Layer 7 of a small transformer language model trained on English Wikipedia (17 layers, counted from 0, width 128).
A neuron's activation on a vector x is GELU(weights . x), where the dot is the dot product.

Input weights of the MLP neurons that the questions are about. A number n stands for (n - 500) times 0.0014.
n22: 682 695 553 414 436 695 434 585 662 391 630 484 576 534 453 367 571 468 542 606 616 490 527 591 560 430 573 573 592 673 510 422 296 418 428 472 504 583 488 510 441 577 438 402 504 586 511 475 490 518 603 391 621 604 348 353 378 94 352 324 347 452 711 495 523 697 284 639 519 599 526 742 469 451 587 370 558 527 217 217 736 558 601 493 585 730 438 623 538 457 602 535 244 518 324 582 221 483 488 724 537 404 427 545 508 479 601 445 503 514 451 421 563 555 472 554 396 564 563 369 641 496 503 292 513 316 320 426
n27: 722 480 372 420 271 908 304 529 528 405 374 587 467 730 444 431 542 691 824 618 431 35 373 543 518 500 796 517 782 513 259 543 533 383 393 486 486 591 239 201 581 233 408 354 769 606 642 603 476 374 425 455 425 608 613 432 350 457 298 446 427 454 591 488 560 561 500 460 325 353 490 712 551 604 284 323 585 419 487 424 532 719 550 512 500 427 301 284 351 607 707 521 508 759 400 411 647 650 534 580 632 509 648 722 555 395 439 512 700 600 618 453 453 655 361 745 405 577 395 358 317 405 552 414 423 713 448 567
n30: 402 728 304 542 301 688 449 635 649 517 357 473 511 429 255 537 444 460 592 487 460 213 547 510 530 564 759 303 438 565 468 400 538 159 355 465 684 367 415 593 542 423 653 493 537 612 525 413 511 512 598 637 603 471 731 632 517 511 109 478 332 672 598 489 695 331 381 735 524 692 596 597 345 658 428 516 682 396 315 470 266 705 580 522 410 528 412 500 645 650 710 485 526 144 609 713 529 354 607 504 510 483 531 375 440 546 418 762 635 536 627 614 293 543 352 583 418 309 597 262 455 553 493 533 385 569 401 655
n35: 477 706 653 229 418 559 393 536 504 396 714 612 616 500 489 556 519 412 443 700 448 569 470 322 754 532 579 510 370 373 619 581 553 430 561 266 485 403 623 610 423 376 472 461 415 367 565 621 632 473 568 403 601 385 355 564 541 532 536 630 342 579 655 500 386 560 418 529 527 606 504 704 365 370 597 531 540 444 754 191 478 507 590 290 177 541 556 427 266 497 554 466 412 463 524 587 297 214 690 414 592 526 489 540 411 401 511 557 525 625 500 472 612 368 611 582 580 500 416 552 361 462 372 392 545 410 428 348
n39: 371 406 427 451 571 500 683 271 504 469 437 613 571 544 419 397 508 574 575 337 724 334 473 467 365 671 683 466 541 413 421 363 404 562 342 455 552 464 482 389 652 241 574 528 736 653 715 752 576 482 394 411 411 362 575 276 528 476 671 568 739 362 578 356 528 338 425 863 626 390 779 517 234 290 612 493 527 472 558 365 466 560 500 209 511 504 418 567 321 377 562 493 472 570 325 530 626 622 467 524 585 389 605 535 572 591 420 566 560 638 460 449 653 407 553 570 357 414 574 535 565 447 522 426 427 216 252 725
n78: 431 493 506 486 548 693 619 534 587 435 515 398 228 562 433 579 369 496 422 546 490 577 423 439 584 627 514 375 605 490 582 347 359 454 739 464 581 698 481 494 561 267 513 638 592 560 474 422 589 608 484 275 387 675 471 421 525 455 550 618 379 517 601 522 549 439 377 552 506 679 409 612 517 428 392 252 436 500 601 524 365 490 519 367 478 500 697 555 565 811 414 218 429 468 416 463 413 626 606 542 401 245 444 555 458 678 426 612 619 454 401 536 436 657 622 409 424 448 625 459 513 482 427 510 491 644 178 541
n79: 445 621 522 457 584 588 267 546 468 343 458 411 352 585 549 652 525 149 573 331 436 435 494 623 569 574 583 454 680 323 590 534 525 457 696 320 484 507 603 514 526 672 565 646 394 619 742 538 531 493 393 539 631 528 341 580 418 252 471 442 468 340 635 474 685 694 397 634 647 794 464 699 551 619 775 508 703 505 547 268 472 389 616 136 557 680 486 348 315 434 530 335 332 478 225 646 224 424 385 601 653 480 382 516 338 527 394 505 517 595 483 438 611 405 422 575 267 601 654 401 488 646 406 334 567 467 432 485
n86: 519 441 564 564 468 663 512 602 472 451 490 283 248 485 300 248 556 376 616 538 517 213 399 608 646 564 617 465 519 548 494 647 442 406 449 390 625 697 550 556 450 492 397 107 404 504 426 620 624 218 793 392 402 388 435 651 477 170 93 374 697 321 555 690 628 251 606 649 325 311 677 621 687 554 448 599 678 420 358 460 492 321 624 492 585 581 319 226 289 686 601 215 325 724 467 765 562 571 568 456 653 822 480 328 482 698 533 660 496 422 618 336 341 477 727 568 311 554 675 438 420 552 548 577 339 597 470 706
n98: 400 402 279 582 632 519 439 641 648 181 584 655 386 350 589 500 541 364 561 300 639 364 495 420 571 663 526 560 545 568 431 218 500 310 474 496 484 375 639 563 679 532 381 637 382 674 482 560 495 329 486 539 617 421 515 424 524 534 375 422 576 424 343 464 416 427 608 563 519 430 712 873 399 656 690 395 701 560 435 441 311 591 798 503 507 567 539 302 543 253 697 594 479 460 605 577 308 374 643 548 694 153 547 386 436 618 403 413 353 661 664 383 443 480 240 470 464 500 600 478 454 578 529 465 566 526 303 580
n173: 296 476 368 557 394 500 578 581 438 396 315 700 513 553 418 614 638 477 738 440 386 531 359 655 412 531 612 302 458 573 313 500 589 560 431 283 699 394 571 436 688 420 505 526 572 548 656 661 519 473 517 507 787 579 493 382 597 578 323 519 622 585 400 755 390 485 289 571 423 523 492 637 413 615 750 521 620 393 301 570 197 556 718 397 552 357 664 460 278 437 634 407 247 557 676 559 398 493 562 513 548 478 377 385 463 470 392 542 515 562 474 697 615 376 403 514 505 463 652 587 415 557 390 392 513 595 380 363
n179: 438 357 355 448 478 626 350 271 688 443 554 360 444 722 178 724 464 435 468 404 518 567 371 551 664 517 487 519 545 620 598 450 405 403 483 618 539 416 491 380 676 752 593 583 190 432 385 690 520 618 441 362 528 401 643 351 384 423 283 295 444 416 597 389 445 704 426 651 557 625 469 663 575 469 423 643 668 573 351 589 503 675 602 423 580 537 482 379 527 470 475 257 302 453 202 408 270 500 463 744 626 469 466 404 284 711 520 429 572 518 522 605 600 588 505 591 339 572 483 395 273 411 703 427 534 599 372 579
n202: 558 428 456 494 469 479 569 283 526 616 395 566 470 516 477 620 696 485 537 413 559 551 373 400 337 591 323 433 623 390 477 522 321 366 688 388 556 604 391 636 589 463 454 562 545 442 397 503 595 470 449 257 436 394 521 317 681 560 474 587 441 279 411 705 563 542 521 727 305 534 466 566 373 591 445 632 534 539 332 409 500 718 487 153 602 490 696 330 290 506 605 581 556 769 607 753 475 423 574 426 535 537 435 642 437 475 387 633 627 587 269 457 429 439 679 448 405 475 573 400 532 749 288 398 409 371 493 534
n275: 476 532 482 449 450 534 603 436 487 395 476 606 418 576 431 690 454 557 462 460 638 444 581 615 429 468 379 543 510 522 561 379 339 524 594 395 599 435 437 677 500 432 593 710 382 452 471 354 554 434 534 436 454 624 524 426 523 400 436 389 485 408 620 550 552 393 360 695 249 791 500 697 583 394 711 469 541 500 568 472 466 658 488 500 428 524 790 591 392 696 479 447 575 656 440 458 302 544 521 446 403 673 476 570 350 614 295 504 625 405 486 575 513 470 555 500 538 522 532 521 503 584 460 471 409 542 220 449
n280: 376 528 285 293 846 723 320 321 386 423 449 708 551 588 504 524 527 272 528 401 355 282 288 536 476 377 431 267 372 634 456 378 488 453 675 431 730 420 612 542 553 504 445 562 331 460 609 586 567 520 627 393 705 309 471 363 267 523 476 356 758 460 297 455 509 738 554 654 468 875 734 631 325 388 442 442 806 536 512 458 303 475 698 358 605 766 547 439 483 345 419 536 601 480 313 641 420 425 574 622 704 399 558 245 434 370 553 687 382 719 650 455 326 307 193 705 483 463 586 729 288 495 298 616 358 475 512 484
n295: 374 621 192 414 611 613 544 464 544 602 479 643 320 629 565 565 475 554 504 319 462 579 229 580 550 707 510 401 329 546 450 283 341 243 433 529 557 440 506 532 645 475 510 542 584 612 518 462 649 353 430 469 435 667 609 228 467 259 568 211 627 380 455 671 608 245 599 630 363 545 782 592 666 563 692 462 557 467 638 247 355 683 514 387 479 470 659 376 355 345 611 591 404 515 490 655 473 591 386 476 624 419 723 413 472 549 382 510 527 810 500 479 243 590 335 623 351 420 701 649 640 226 370 563 634 575 470 548
n306: 500 484 213 225 589 537 513 372 458 493 520 345 759 572 404 586 380 673 736 450 550 562 510 665 550 431 553 310 496 261 439 295 439 537 722 607 592 353 435 234 857 466 656 741 296 453 389 550 578 507 706 315 473 451 625 487 357 555 510 545 518 572 451 529 481 430 434 527 408 523 715 484 705 273 585 582 541 217 727 464 353 547 688 410 278 574 480 594 422 467 441 500 487 664 497 545 474 538 484 503 432 496 561 336 424 429 442 480 700 607 473 616 523 496 312 666 607 494 603 533 518 473 408 440 490 494 327 566
n323: 574 589 333 435 446 624 557 689 528 350 425 227 620 640 356 347 432 590 528 657 641 247 457 542 689 551 510 429 733 489 456 384 316 267 722 488 651 637 607 455 599 689 578 413 457 516 644 504 621 475 719 488 504 479 504 497 640 257 359 474 512 670 497 342 335 697 377 721 423 480 558 410 252 585 541 474 570 238 504 448 469 549 692 309 476 419 344 582 411 483 554 468 395 340 449 563 435 475 633 572 439 437 558 364 303 601 344 530 579 281 578 646 652 754 405 606 707 343 427 678 576 512 487 400 245 615 544 399
n325: 479 722 613 242 533 541 507 514 389 353 554 504 443 381 633 449 685 475 668 508 660 283 587 346 432 598 503 477 405 712 401 490 589 555 482 232 484 379 488 497 474 575 357 493 452 585 680 781 566 544 353 488 464 490 489 476 403 548 326 402 626 608 612 556 611 415 386 608 535 671 617 534 225 453 470 299 710 440 522 206 459 722 504 544 395 345 415 330 376 650 602 525 444 672 297 551 313 557 558 366 585 508 558 617 532 377 408 485 546 500 551 470 613 504 581 596 546 447 690 600 672 607 417 593 195 413 78 333
n332: 434 580 518 458 441 620 217 434 429 550 549 615 332 457 587 555 898 508 599 664 540 430 376 394 533 319 316 567 431 451 568 559 577 513 556 398 622 277 494 349 431 475 417 448 466 439 489 752 535 640 459 485 850 341 423 385 420 306 423 515 500 387 547 631 449 476 474 651 573 472 469 580 472 320 394 581 569 514 461 517 365 660 465 530 600 690 584 449 332 628 633 318 32 741 403 421 315 458 648 575 505 500 523 704 531 442 492 817 438 489 550 680 496 400 679 420 585 402 368 512 474 496 408 653 565 364 328 353
n343: 399 776 524 264 482 523 519 415 436 641 564 554 494 507 640 441 585 330 393 444 585 618 283 534 480 566 632 512 403 469 536 508 468 360 582 410 494 428 642 553 567 506 584 508 408 545 688 455 529 297 481 265 376 701 569 361 526 354 543 479 561 575 522 707 577 319 482 641 440 678 584 535 487 550 482 383 619 549 439 410 425 558 520 273 560 416 255 577 334 552 370 550 528 515 505 466 382 552 537 606 519 426 636 465 387 448 461 500 532 476 500 381 369 638 515 605 504 463 538 604 500 600 323 365 632 685 422 550
n349: 472 467 504 735 598 589 455 575 536 457 448 458 308 678 342 462 609 279 692 341 563 105 573 442 655 553 504 588 707 492 196 511 472 343 834 407 549 218 366 586 505 585 633 629 226 591 500 413 654 402 546 487 735 500 479 535 315 401 357 488 500 238 485 471 700 659 372 539 468 505 626 470 695 448 525 596 791 329 540 570 393 386 688 678 413 703 488 336 322 683 639 374 331 578 357 519 324 500 406 281 791 420 461 614 344 386 473 649 630 609 784 375 432 400 656 587 238 522 636 454 543 620 310 317 395 659 193 537
n353: 624 460 469 457 551 476 421 438 493 522 512 586 566 484 433 412 481 477 744 462 545 386 607 352 380 707 649 511 546 408 283 359 374 573 357 257 522 466 486 542 512 396 537 435 533 549 820 628 500 571 547 504 534 506 503 433 801 601 437 558 529 236 643 447 286 417 320 468 536 458 705 557 279 391 510 420 422 461 473 422 452 661 583 610 376 531 613 412 442 440 693 554 461 442 132 536 593 547 640 391 619 359 597 569 578 395 466 538 633 563 610 349 485 504 598 665 595 278 504 643 614 316 461 536 736 491 151 642
n359: 570 630 404 340 412 597 460 447 480 513 680 504 506 574 388 446 490 337 551 366 516 597 394 520 456 673 663 313 545 554 608 322 614 429 481 458 615 555 578 562 661 655 604 630 493 561 500 309 581 540 709 520 558 509 437 506 309 574 572 465 405 536 623 604 403 462 588 709 337 538 398 528 321 447 403 409 624 512 494 459 217 510 572 548 464 500 164 690 523 535 647 549 619 426 594 511 419 382 535 312 576 413 466 447 336 554 473 487 332 481 438 556 449 565 387 350 487 478 635 423 561 479 465 342 318 554 488 583
n376: 434 468 404 442 408 702 446 369 511 713 559 586 454 451 504 384 492 596 760 462 531 528 413 496 296 460 485 532 504 518 302 603 497 406 582 311 683 207 463 448 682 436 505 402 309 570 581 483 576 371 714 391 545 587 764 433 421 475 497 418 559 347 563 457 371 477 430 503 551 420 534 632 391 449 614 687 721 177 477 455 369 644 583 519 323 338 553 397 616 637 649 439 382 739 524 583 500 533 461 417 518 448 462 275 559 590 537 490 744 524 463 666 376 685 438 559 528 389 673 430 546 538 452 565 594 371 417 808
n382: 541 627 468 25 132 532 511 326 548 406 587 427 696 587 465 566 717 414 535 429 799 276 608 305 514 458 482 417 609 400 440 493 621 324 264 432 861 493 365 485 629 405 467 438 471 611 641 557 768 512 460 402 402 428 389 421 513 366 441 665 438 514 377 596 539 406 482 668 405 509 401 556 576 538 471 451 691 398 472 214 335 554 571 660 658 443 238 413 521 387 668 405 423 448 462 556 597 709 514 447 708 684 443 504 321 230 650 719 420 832 605 444 451 424 605 731 321 348 505 410 344 265 511 504 664 174 500 672

Each question shows a token from some text and the vector x that enters the MLP there. A number n stands for (n - 500) times 0.008.

" was": 562 447 558 535 468 544 586 603 484 525 482 459 429 530 518 399 445 517 422 502 444 547 537 555 576 523 435 566 491 560 413 612 483 649 547 524 361 638 518 492 382 511 477 580 384 441 501 494 380 505 509 357 480 432 456 448 554 489 473 533 478 429 533 488 462 488 394 391 424 554 520 293 397 451 418 535 456 628 474 544 514 428 244 533 496 523 502 650 545 547 431 540 460 468 389 549 497 397 562 530 507 511 498 540 663 454 529 527 579 408 542 517 479 503 436 572 518 503 541 583 564 596 508 602 510 486 516 451
Which neuron lights up most? n78

" the": 564 474 547 522 503 441 495 537 507 556 510 561 446 494 546 472 525 424 480 519 378 376 500 519 576 515 512 532 475 479 444 489 512 506 415 529 434 474 497 508 389 472 500 426 494 503 481 497 284 459 495 510 525 534 594 513 483 506 532 541 512 468 476 500 540 517 462 309 427 469 507 580 543 538 513 467 512 624 501 531 521 555 454 448 491 475 484 489 475 509 540 506 466 468 544 486 500 495 566 517 509 503 495 505 871 462 531 451 467 553 495 512 528 501 485 512 526 531 469 481 510 484 553 482 492 519 472 403
Which neuron fires most, and how strongly? n27, at about 1.8

".5": 464 503 463 599 614 345 617 379 429 451 454 505 512 452 491 400 492 486 535 525 539 466 512 548 501 569 522 395 440 439 569 556 500 523 486 438 459 552 547 552 437 553 500 490 558 518 540 459 375 404 501 532 592 574 449 547 570 499 572 514 473 507 451 496 464 526 416 491 394 407 463 526 552 518 600 462 610 547 489 576 553 467 293 561 472 605 540 499 439 418 520 592 449 454 538 531 641 502 435 455 403 502 525 470 501 536 499 514 657 539 542 485 435 436 474 430 489 461 508 508 530 482 479 431 494 501 576 533
Which neuron lights up most? n173

" |": 498 473 527 481 487 398 500 393 472 571 500 515 501 427 477 516 515 486 530 385 491 625 463 503 390 489 506 494 489 461 497 473 460 609 456 578 506 515 528 477 558 540 514 529 480 544 536 518 355 567 469 560 525 533 522 456 469 512 537 502 537 500 579 510 470 462 473 516 454 529 512 471 444 505 459 472 475 680 420 514 469 479 337 503 746 480 540 507 551 449 444 553 482 505 467 493 498 505 510 505 388 532 502 510 531 503 462 518 417 502 458 517 540 547 486 535 527 509 498 536 550 496 517 467 506 479 573 498
Which neuron lights up most? n39

"ight": 487 425 666 660 480 413 493 502 457 603 568 556 505 521 580 488 466 513 282 500 392 481 534 471 562 503 678 488 374 458 551 532 506 498 457 477 486 519 466 508 463 457 446 404 396 515 445 526 500 595 438 557 489 512 501 315 598 598 541 518 427 497 599 426 664 563 566 562 459 373 467 416 564 507 540 532 481 569 520 495 496 594 306 449 436 518 534 572 669 538 505 486 624 408 557 446 566 570 530 487 385 491 493 557 370 555 424 538 636 490 500 514 516 416 535 445 424 512 488 566 515 548 406 442 483 512 523 497
Which neuron fires most, and how strongly? n78, at about 0.35

"all": 527 520 607 488 476 466 470 400 517 467 627 504 451 519 571 511 485 499 430 560 541 453 480 511 498 566 471 559 504 576 667 368 475 491 383 592 548 438 506 558 448 452 488 454 582 520 467 397 500 516 460 576 392 522 456 483 523 556 477 437 433 472 537 551 566 493 439 537 564 536 510 473 449 534 564 502 494 572 459 488 440 493 329 501 497 543 460 562 521 424 462 496 639 485 554 489 513 491 520 540 292 520 467 575 469 549 455 504 458 477 483 505 433 569 438 393 435 519 444 479 543 511 630 507 549 462 660 455
The three highest activations, in order: n359, n275, n22

"S": 449 469 516 581 549 559 521 424 503 598 581 563 511 530 468 515 458 593 583 574 464 561 524 527 491 460 385 457 460 515 434 449 551 542 433 472 524 520 595 537 476 452 508 600 479 447 534 557 407 477 496 527 490 486 495 560 498 538 482 486 477 510 389 485 430 475 581 382 455 437 445 462 495 474 531 515 494 546 545 544 466 579 396 566 497 447 577 419 655 558 430 476 496 536 413 464 498 596 441 545 281 512 509 523 526 537 468 437 514 484 525 501 473 426 424 493 507 499 525 509 493 493 589 634 474 477 451 606
Which neuron lights up most? n376

"ors": 523 568 544 407 471 623 505 534 524 547 511 422 534 580 584 525 512 502 304 487 420 530 489 495 563 526 396 452 446 558 630 525 548 609 462 509 532 491 471 559 428 553 367 525 493 362 523 497 470 469 461 574 544 531 440 441 547 503 454 457 479 534 466 534 440 474 529 503 606 514 438 419 723 450 491 500 535 648 578 470 478 483 234 536 520 452 476 553 647 428 414 487 598 476 428 499 477 536 551 521 388 562 567 434 484 475 456 500 557 589 499 499 437 465 434 479 491 512 505 548 484 505 475 587 531 378 536 472
The three highest activations, in order: n382, n280, n295

" 2000": 511 505 480 427 573 391 532 517 554 479 514 574 496 389 570 460 445 549 452 474 450 621 465 495 579 487 560 505 499 459 511 504 525 542 486 405 435 463 574 515 557 486 424 506 550 612 521 493 402 555 480 552 510 489 481 529 577 631 449 533 520 414 548 565 479 576 473 382 488 524 597 497 650 441 469 547 519 649 543 414 457 419 361 455 446 574 468 461 479 513 476 555 587 469 391 478 533 536 430 428 406 487 539 571 443 427 424 525 521 538 545 429 506 386 502 505 503 452 492 534 594 519 454 494 527 516 500 473
Which neuron lights up most? n353

" his": 523 480 485 488 486 332 549 666 495 687 487 517 438 522 569 507 591 477 475 459 450 541 557 508 511 494 477 540 557 514 456 534 506 587 489 462 448 550 505 567 296 434 460 532 473 522 465 555 364 451 490 696 530 456 429 581 443 506 382 531 545 427 425 496 506 513 472 526 473 470 526 509 419 579 549 477 554 603 521 505 632 549 304 487 423 498 560 514 431 493 416 562 482 465 506 453 422 490 549 503 450 453 489 507 703 468 489 528 355 465 571 572 543 464 428 497 519 503 545 562 501 609 357 472 547 516 469 385
The three highest activations, in order: n325, n332, n173

" directed": 558 567 555 496 488 420 421 434 518 470 562 431 587 521 413 519 416 447 341 478 508 504 551 427 546 558 540 568 539 459 514 574 479 682 488 542 480 591 437 447 464 410 487 549 404 518 510 483 386 606 477 557 515 485 500 536 521 559 429 542 490 489 425 433 489 584 440 444 601 594 493 498 557 508 427 512 512 617 353 452 535 458 355 423 474 518 445 487 479 492 457 493 585 546 447 463 539 487 451 411 396 475 463 542 481 493 628 508 446 520 502 513 551 489 519 587 423 473 621 593 626 467 693 514 565 556 487 461
Which neuron lights up most? n179

" serv": 563 486 623 482 467 308 633 558 474 423 455 445 339 472 512 587 403 446 449 509 472 324 588 529 555 505 455 656 506 458 465 617 506 703 502 525 547 468 420 576 279 492 501 543 476 551 501 499 422 539 563 580 471 564 412 564 547 315 597 501 552 341 466 488 509 484 474 467 529 578 552 521 520 462 501 486 481 509 491 518 593 492 248 478 494 581 577 497 522 472 512 555 551 469 610 496 388 533 425 488 411 500 489 546 514 498 444 549 499 445 579 452 503 395 556 445 480 554 513 409 571 533 480 480 471 526 558 465
Which neuron fires most, and how strongly? n275, at about 1.8

"%": 396 475 468 616 524 444 542 488 491 420 465 508 498 594 540 411 509 528 481 516 543 626 501 517 538 504 518 411 448 597 577 435 517 576 414 453 517 428 530 582 354 566 432 479 589 590 455 566 458 623 508 613 521 516 448 457 544 422 458 506 535 453 528 587 574 436 416 530 372 461 493 398 627 466 516 510 509 634 504 493 505 344 306 593 544 475 562 446 504 515 648 553 452 459 512 543 550 580 442 522 397 555 513 414 597 492 467 473 589 515 489 485 431 391 458 464 452 435 493 522 472 469 549 589 512 552 483 487
The three highest activations, in order: n295, n86, n173

" Comp": 552 585 504 473 488 178 449 516 539 407 483 471 473 426 499 556 396 654 454 539 618 517 583 513 605 371 531 472 500 396 461 569 472 531 510 504 567 476 451 536 398 500 555 518 468 458 502 514 454 510 517 564 509 517 507 651 463 514 482 506 500 433 488 449 494 522 510 482 462 556 566 478 596 552 423 497 466 499 510 471 477 561 343 667 538 520 497 474 711 469 459 477 637 409 401 514 498 517 466 480 300 560 509 479 492 444 588 506 487 482 502 497 491 371 541 467 597 490 546 482 559 432 553 422 608 604 509 524
Which neuron lights up most? n382

" Eng": 572 533 523 405 462 299 505 498 473 614 453 426 492 477 540 537 458 582 479 519 637 491 546 546 555 499 505 433 469 416 525 556 425 677 478 515 543 437 579 524 364 468 477 468 508 433 512 454 454 539 528 688 397 513 445 666 449 502 469 508 481 387 525 535 484 481 466 627 528 502 597 501 588 540 440 507 561 563 514 428 454 609 318 670 412 496 479 470 546 479 500 498 666 503 371 543 534 535 546 468 320 540 516 555 481 456 575 517 463 465 528 469 531 407 509 454 439 516 498 431 563 453 550 394 555 450 614 525
Which neuron lights up most? n382

" served": 551 565 632 568 452 451 598 601 476 433 486 482 440 513 557 471 491 443 365 498 470 279 504 478 537 558 528 612 476 467 445 629 624 763 528 581 495 534 475 584 310 359 457 549 446 524 455 554 376 502 548 650 504 435 460 548 600 516 417 538 537 511 399 447 499 427 469 422 458 653 439 457 338 523 465 506 506 582 464 447 511 385 356 440 531 498 493 524 520 553 413 537 473 522 494 464 443 547 534 475 444 519 502 475 449 501 560 544 437 575 548 506 516 545 529 523 420 465 493 537 507 503 433 545 443 616 525 454
Which neuron fires most, and how strongly? n325, at about 1.1

" He": 460 441 639 506 455 344 469 647 430 631 481 492 432 491 627 460 504 541 522 522 559 575 508 494 442 479 444 469 486 485 463 551 457 695 509 468 516 592 518 543 355 472 489 581 490 414 524 499 394 467 494 580 457 434 494 573 532 553 413 487 510 402 468 572 487 518 492 533 518 446 528 445 421 589 593 504 574 555 461 458 543 473 477 616 496 423 530 507 599 610 442 529 512 490 436 420 494 454 628 522 317 578 494 530 495 476 476 477 447 459 507 511 513 421 502 528 620 500 446 452 496 680 522 513 567 471 452 473
Which neuron lights up most? n325

"uch": 401 479 596 513 518 442 423 591 481 544 584 460 428 496 585 596 537 594 375 523 505 601 510 534 523 514 416 568 570 497 656 500 419 553 508 487 544 481 448 529 462 619 468 480 506 499 445 503 489 609 463 564 424 496 563 551 469 542 550 535 474 518 352 525 567 499 444 453 599 515 496 470 417 518 458 462 415 585 521 459 536 453 198 312 496 415 585 556 572 544 526 490 427 465 444 464 466 577 471 582 356 483 491 572 601 496 421 495 437 544 449 476 528 503 537 443 516 562 466 370 416 676 391 518 451 523 503 420
Which neuron lights up most? n78

" Spec": 572 552 438 359 470 439 492 597 515 458 530 533 523 426 620 551 460 619 544 501 579 431 583 475 475 463 515 603 523 495 457 555 506 537 505 465 433 386 560 475 403 510 473 509 479 511 585 529 435 510 483 482 405 455 528 698 449 437 572 482 505 415 417 492 457 543 564 391 456 532 588 500 548 431 472 533 469 522 532 456 575 490 233 456 497 471 558 503 586 401 433 520 527 503 377 457 540 599 448 477 312 574 513 563 528 421 580 490 428 442 556 477 557 462 473 508 539 525 518 568 544 568 543 512 536 465 556 563
Which neuron fires most, and how strongly? n325, at about 0.54

"x": 509 509 505 542 559 509 510 388 503 537 509 583 510 568 503 449 448 622 532 574 548 673 558 504 441 537 415 580 561 564 583 350 567 440 438 487 494 417 598 542 452 564 464 510 576 402 459 434 431 605 470 674 480 537 402 544 401 560 625 446 443 513 447 455 484 524 614 497 494 461 472 478 474 533 630 502 592 515 537 532 530 499 280 472 461 472 352 474 642 481 526 478 649 459 427 483 490 507 477 507 358 480 478 511 423 539 559 497 509 408 424 470 440 650 421 422 546 514 420 555 561 469 477 521 431 451 627 510
Which neuron fires most, and how strongly? n359, at about 1.6

" when": 415 428 564 572 516 335 475 630 487 504 439 481 524 581 484 494 520 467 414 451 469 660 468 522 517 481 509 489 538 480 485 492 584 486 442 387 405 582 458 544 417 564 542 588 565 607 510 496 330 592 492 661 520 453 412 538 544 660 400 522 523 455 471 518 442 537 485 568 512 539 522 430 330 536 518 523 458 649 508 534 536 493 419 500 476 452 545 493 622 474 585 494 508 425 485 541 472 482 512 560 466 497 472 522 510 537 401 464 394 519 534 547 492 460 539 421 502 485 478 435 467 562 522 598 549 529 446 415
The three highest activations, in order: n173, n98, n353

" to": 520 452 369 602 465 609 433 491 533 393 388 520 533 557 502 416 503 490 270 489 556 532 545 547 469 482 481 479 444 472 546 547 539 613 497 503 469 632 485 467 463 534 499 409 530 494 433 530 393 401 530 571 487 412 416 606 591 638 595 529 481 467 574 447 518 426 600 489 600 423 461 427 565 414 694 446 528 523 452 540 601 380 697 485 505 463 462 478 489 506 518 393 446 308 423 465 519 423 630 551 605 534 494 479 737 466 564 516 454 509 537 519 487 459 482 485 529 515 464 530 383 450 438 613 536 452 554 554
Which neuron lights up most? n86

"ule": 438 450 623 460 496 491 508 543 470 578 646 489 550 459 505 554 498 432 497 520 547 574 483 497 529 475 461 454 494 599 674 571 439 673 394 432 522 523 420 624 371 415 431 456 549 498 422 557 518 603 507 576 454 453 394 463 457 475 458 500 520 404 505 507 618 463 545 491 410 457 419 483 460 538 445 473 411 636 512 400 483 413 299 497 555 419 597 551 470 490 517 546 428 505 557 442 544 596 515 531 407 555 539 523 498 513 502 540 502 503 471 494 447 502 579 470 435 482 523 668 414 452 428 604 485 461 507 558
Which neuron fires most, and how strongly? n332, at about 1.2

",": 380 560 484 475 506 434 509 435 488 469 540 466 531 539 471 434 572 428 487 408 472 513 501 491 464 494 494 473 513 487 471 626 508 589 477 449 426 486 462 544 407 585 511 576 494 487 410 566 301 510 481 565 430 462 409 454 509 515 466 529 518 575 538 563 496 557 603 576 435 539 522 579 554 527 510 514 557 619 544 568 545 479 519 562 459 507 493 449 482 432 451 526 529 566 513 517 473 403 452 629 451 518 534 495 518 528 486 493 419 433 552 489 504 577 482 444 540 487 454 588 563 579 530 567 468 524 490 399
Which neuron lights up most? n325

"inn": 540 589 616 480 468 235 530 476 473 644 470 419 426 532 534 421 660 545 420 496 547 607 437 492 456 538 515 611 524 464 576 451 532 641 497 508 466 425 516 508 471 466 463 451 537 458 468 473 514 452 448 630 534 453 367 425 671 459 552 525 466 471 458 601 462 370 410 414 619 556 419 456 658 389 602 597 455 487 482 559 458 431 356 569 450 567 641 543 648 459 516 571 350 576 620 376 504 459 556 569 396 489 544 570 513 554 285 489 513 547 548 493 469 520 549 457 526 534 369 447 472 449 449 541 441 482 520 464
Which neuron lights up most? n332

" few": 529 481 579 474 545 140 512 573 537 531 478 610 503 553 537 384 571 504 333 520 621 569 492 485 499 511 684 453 481 422 518 640 450 607 469 478 464 483 548 489 284 529 497 424 560 621 462 575 449 572 501 619 542 437 450 579 570 520 483 518 516 364 470 503 480 599 499 569 477 424 513 468 573 427 476 494 610 621 401 502 562 518 277 525 498 493 556 544 375 483 460 590 478 507 423 468 507 521 508 410 453 452 505 508 536 466 540 497 526 461 493 472 511 386 559 434 364 531 478 516 499 622 417 457 461 596 650 456
The three highest activations, in order: n202, n332, n39

" in": 533 489 627 537 496 488 463 470 554 397 554 441 569 451 442 529 362 408 381 497 512 468 557 470 479 505 546 620 519 468 457 543 506 503 569 556 470 553 488 481 384 536 532 513 472 533 469 493 320 501 512 590 548 457 478 581 441 594 465 531 502 536 531 437 478 494 459 320 543 504 508 507 605 514 458 521 405 634 512 475 582 417 506 475 478 543 574 500 451 497 494 545 433 416 437 545 434 487 509 490 419 515 501 467 648 509 489 482 469 559 492 517 557 652 486 443 516 496 502 526 497 493 645 580 555 467 467 422
The three highest activations, in order: n22, n35, n79

" Award": 549 461 529 470 507 441 488 494 484 545 558 467 388 494 551 608 500 487 420 460 498 615 561 473 569 488 549 478 527 391 471 520 438 739 546 501 514 569 502 593 478 498 518 566 494 545 523 513 454 539 443 519 532 539 521 449 460 524 458 515 519 296 495 578 471 483 538 246 497 604 527 474 729 424 476 589 507 637 483 488 440 433 308 513 483 506 428 423 547 469 382 496 530 499 469 419 518 598 421 411 409 572 500 558 466 473 427 556 440 516 532 476 545 371 538 460 504 461 612 704 557 404 480 458 523 562 553 395
Which neuron lights up most? n275

"\n": 535 500 560 556 458 454 559 706 561 422 480 568 477 499 574 469 441 510 408 396 483 752 587 508 435 524 428 511 539 458 395 383 426 546 461 437 492 499 514 529 611 508 504 486 561 554 497 445 400 568 483 465 445 465 564 467 550 516 511 532 546 535 488 481 520 392 645 466 524 524 541 609 494 605 583 425 492 578 451 446 512 413 586 558 385 398 613 518 590 516 316 493 549 469 542 486 584 534 419 506 415 454 479 475 487 496 482 393 505 395 474 458 495 457 497 544 506 505 588 543 662 482 554 561 491 547 489 401
The three highest activations, in order: n98, n78, n295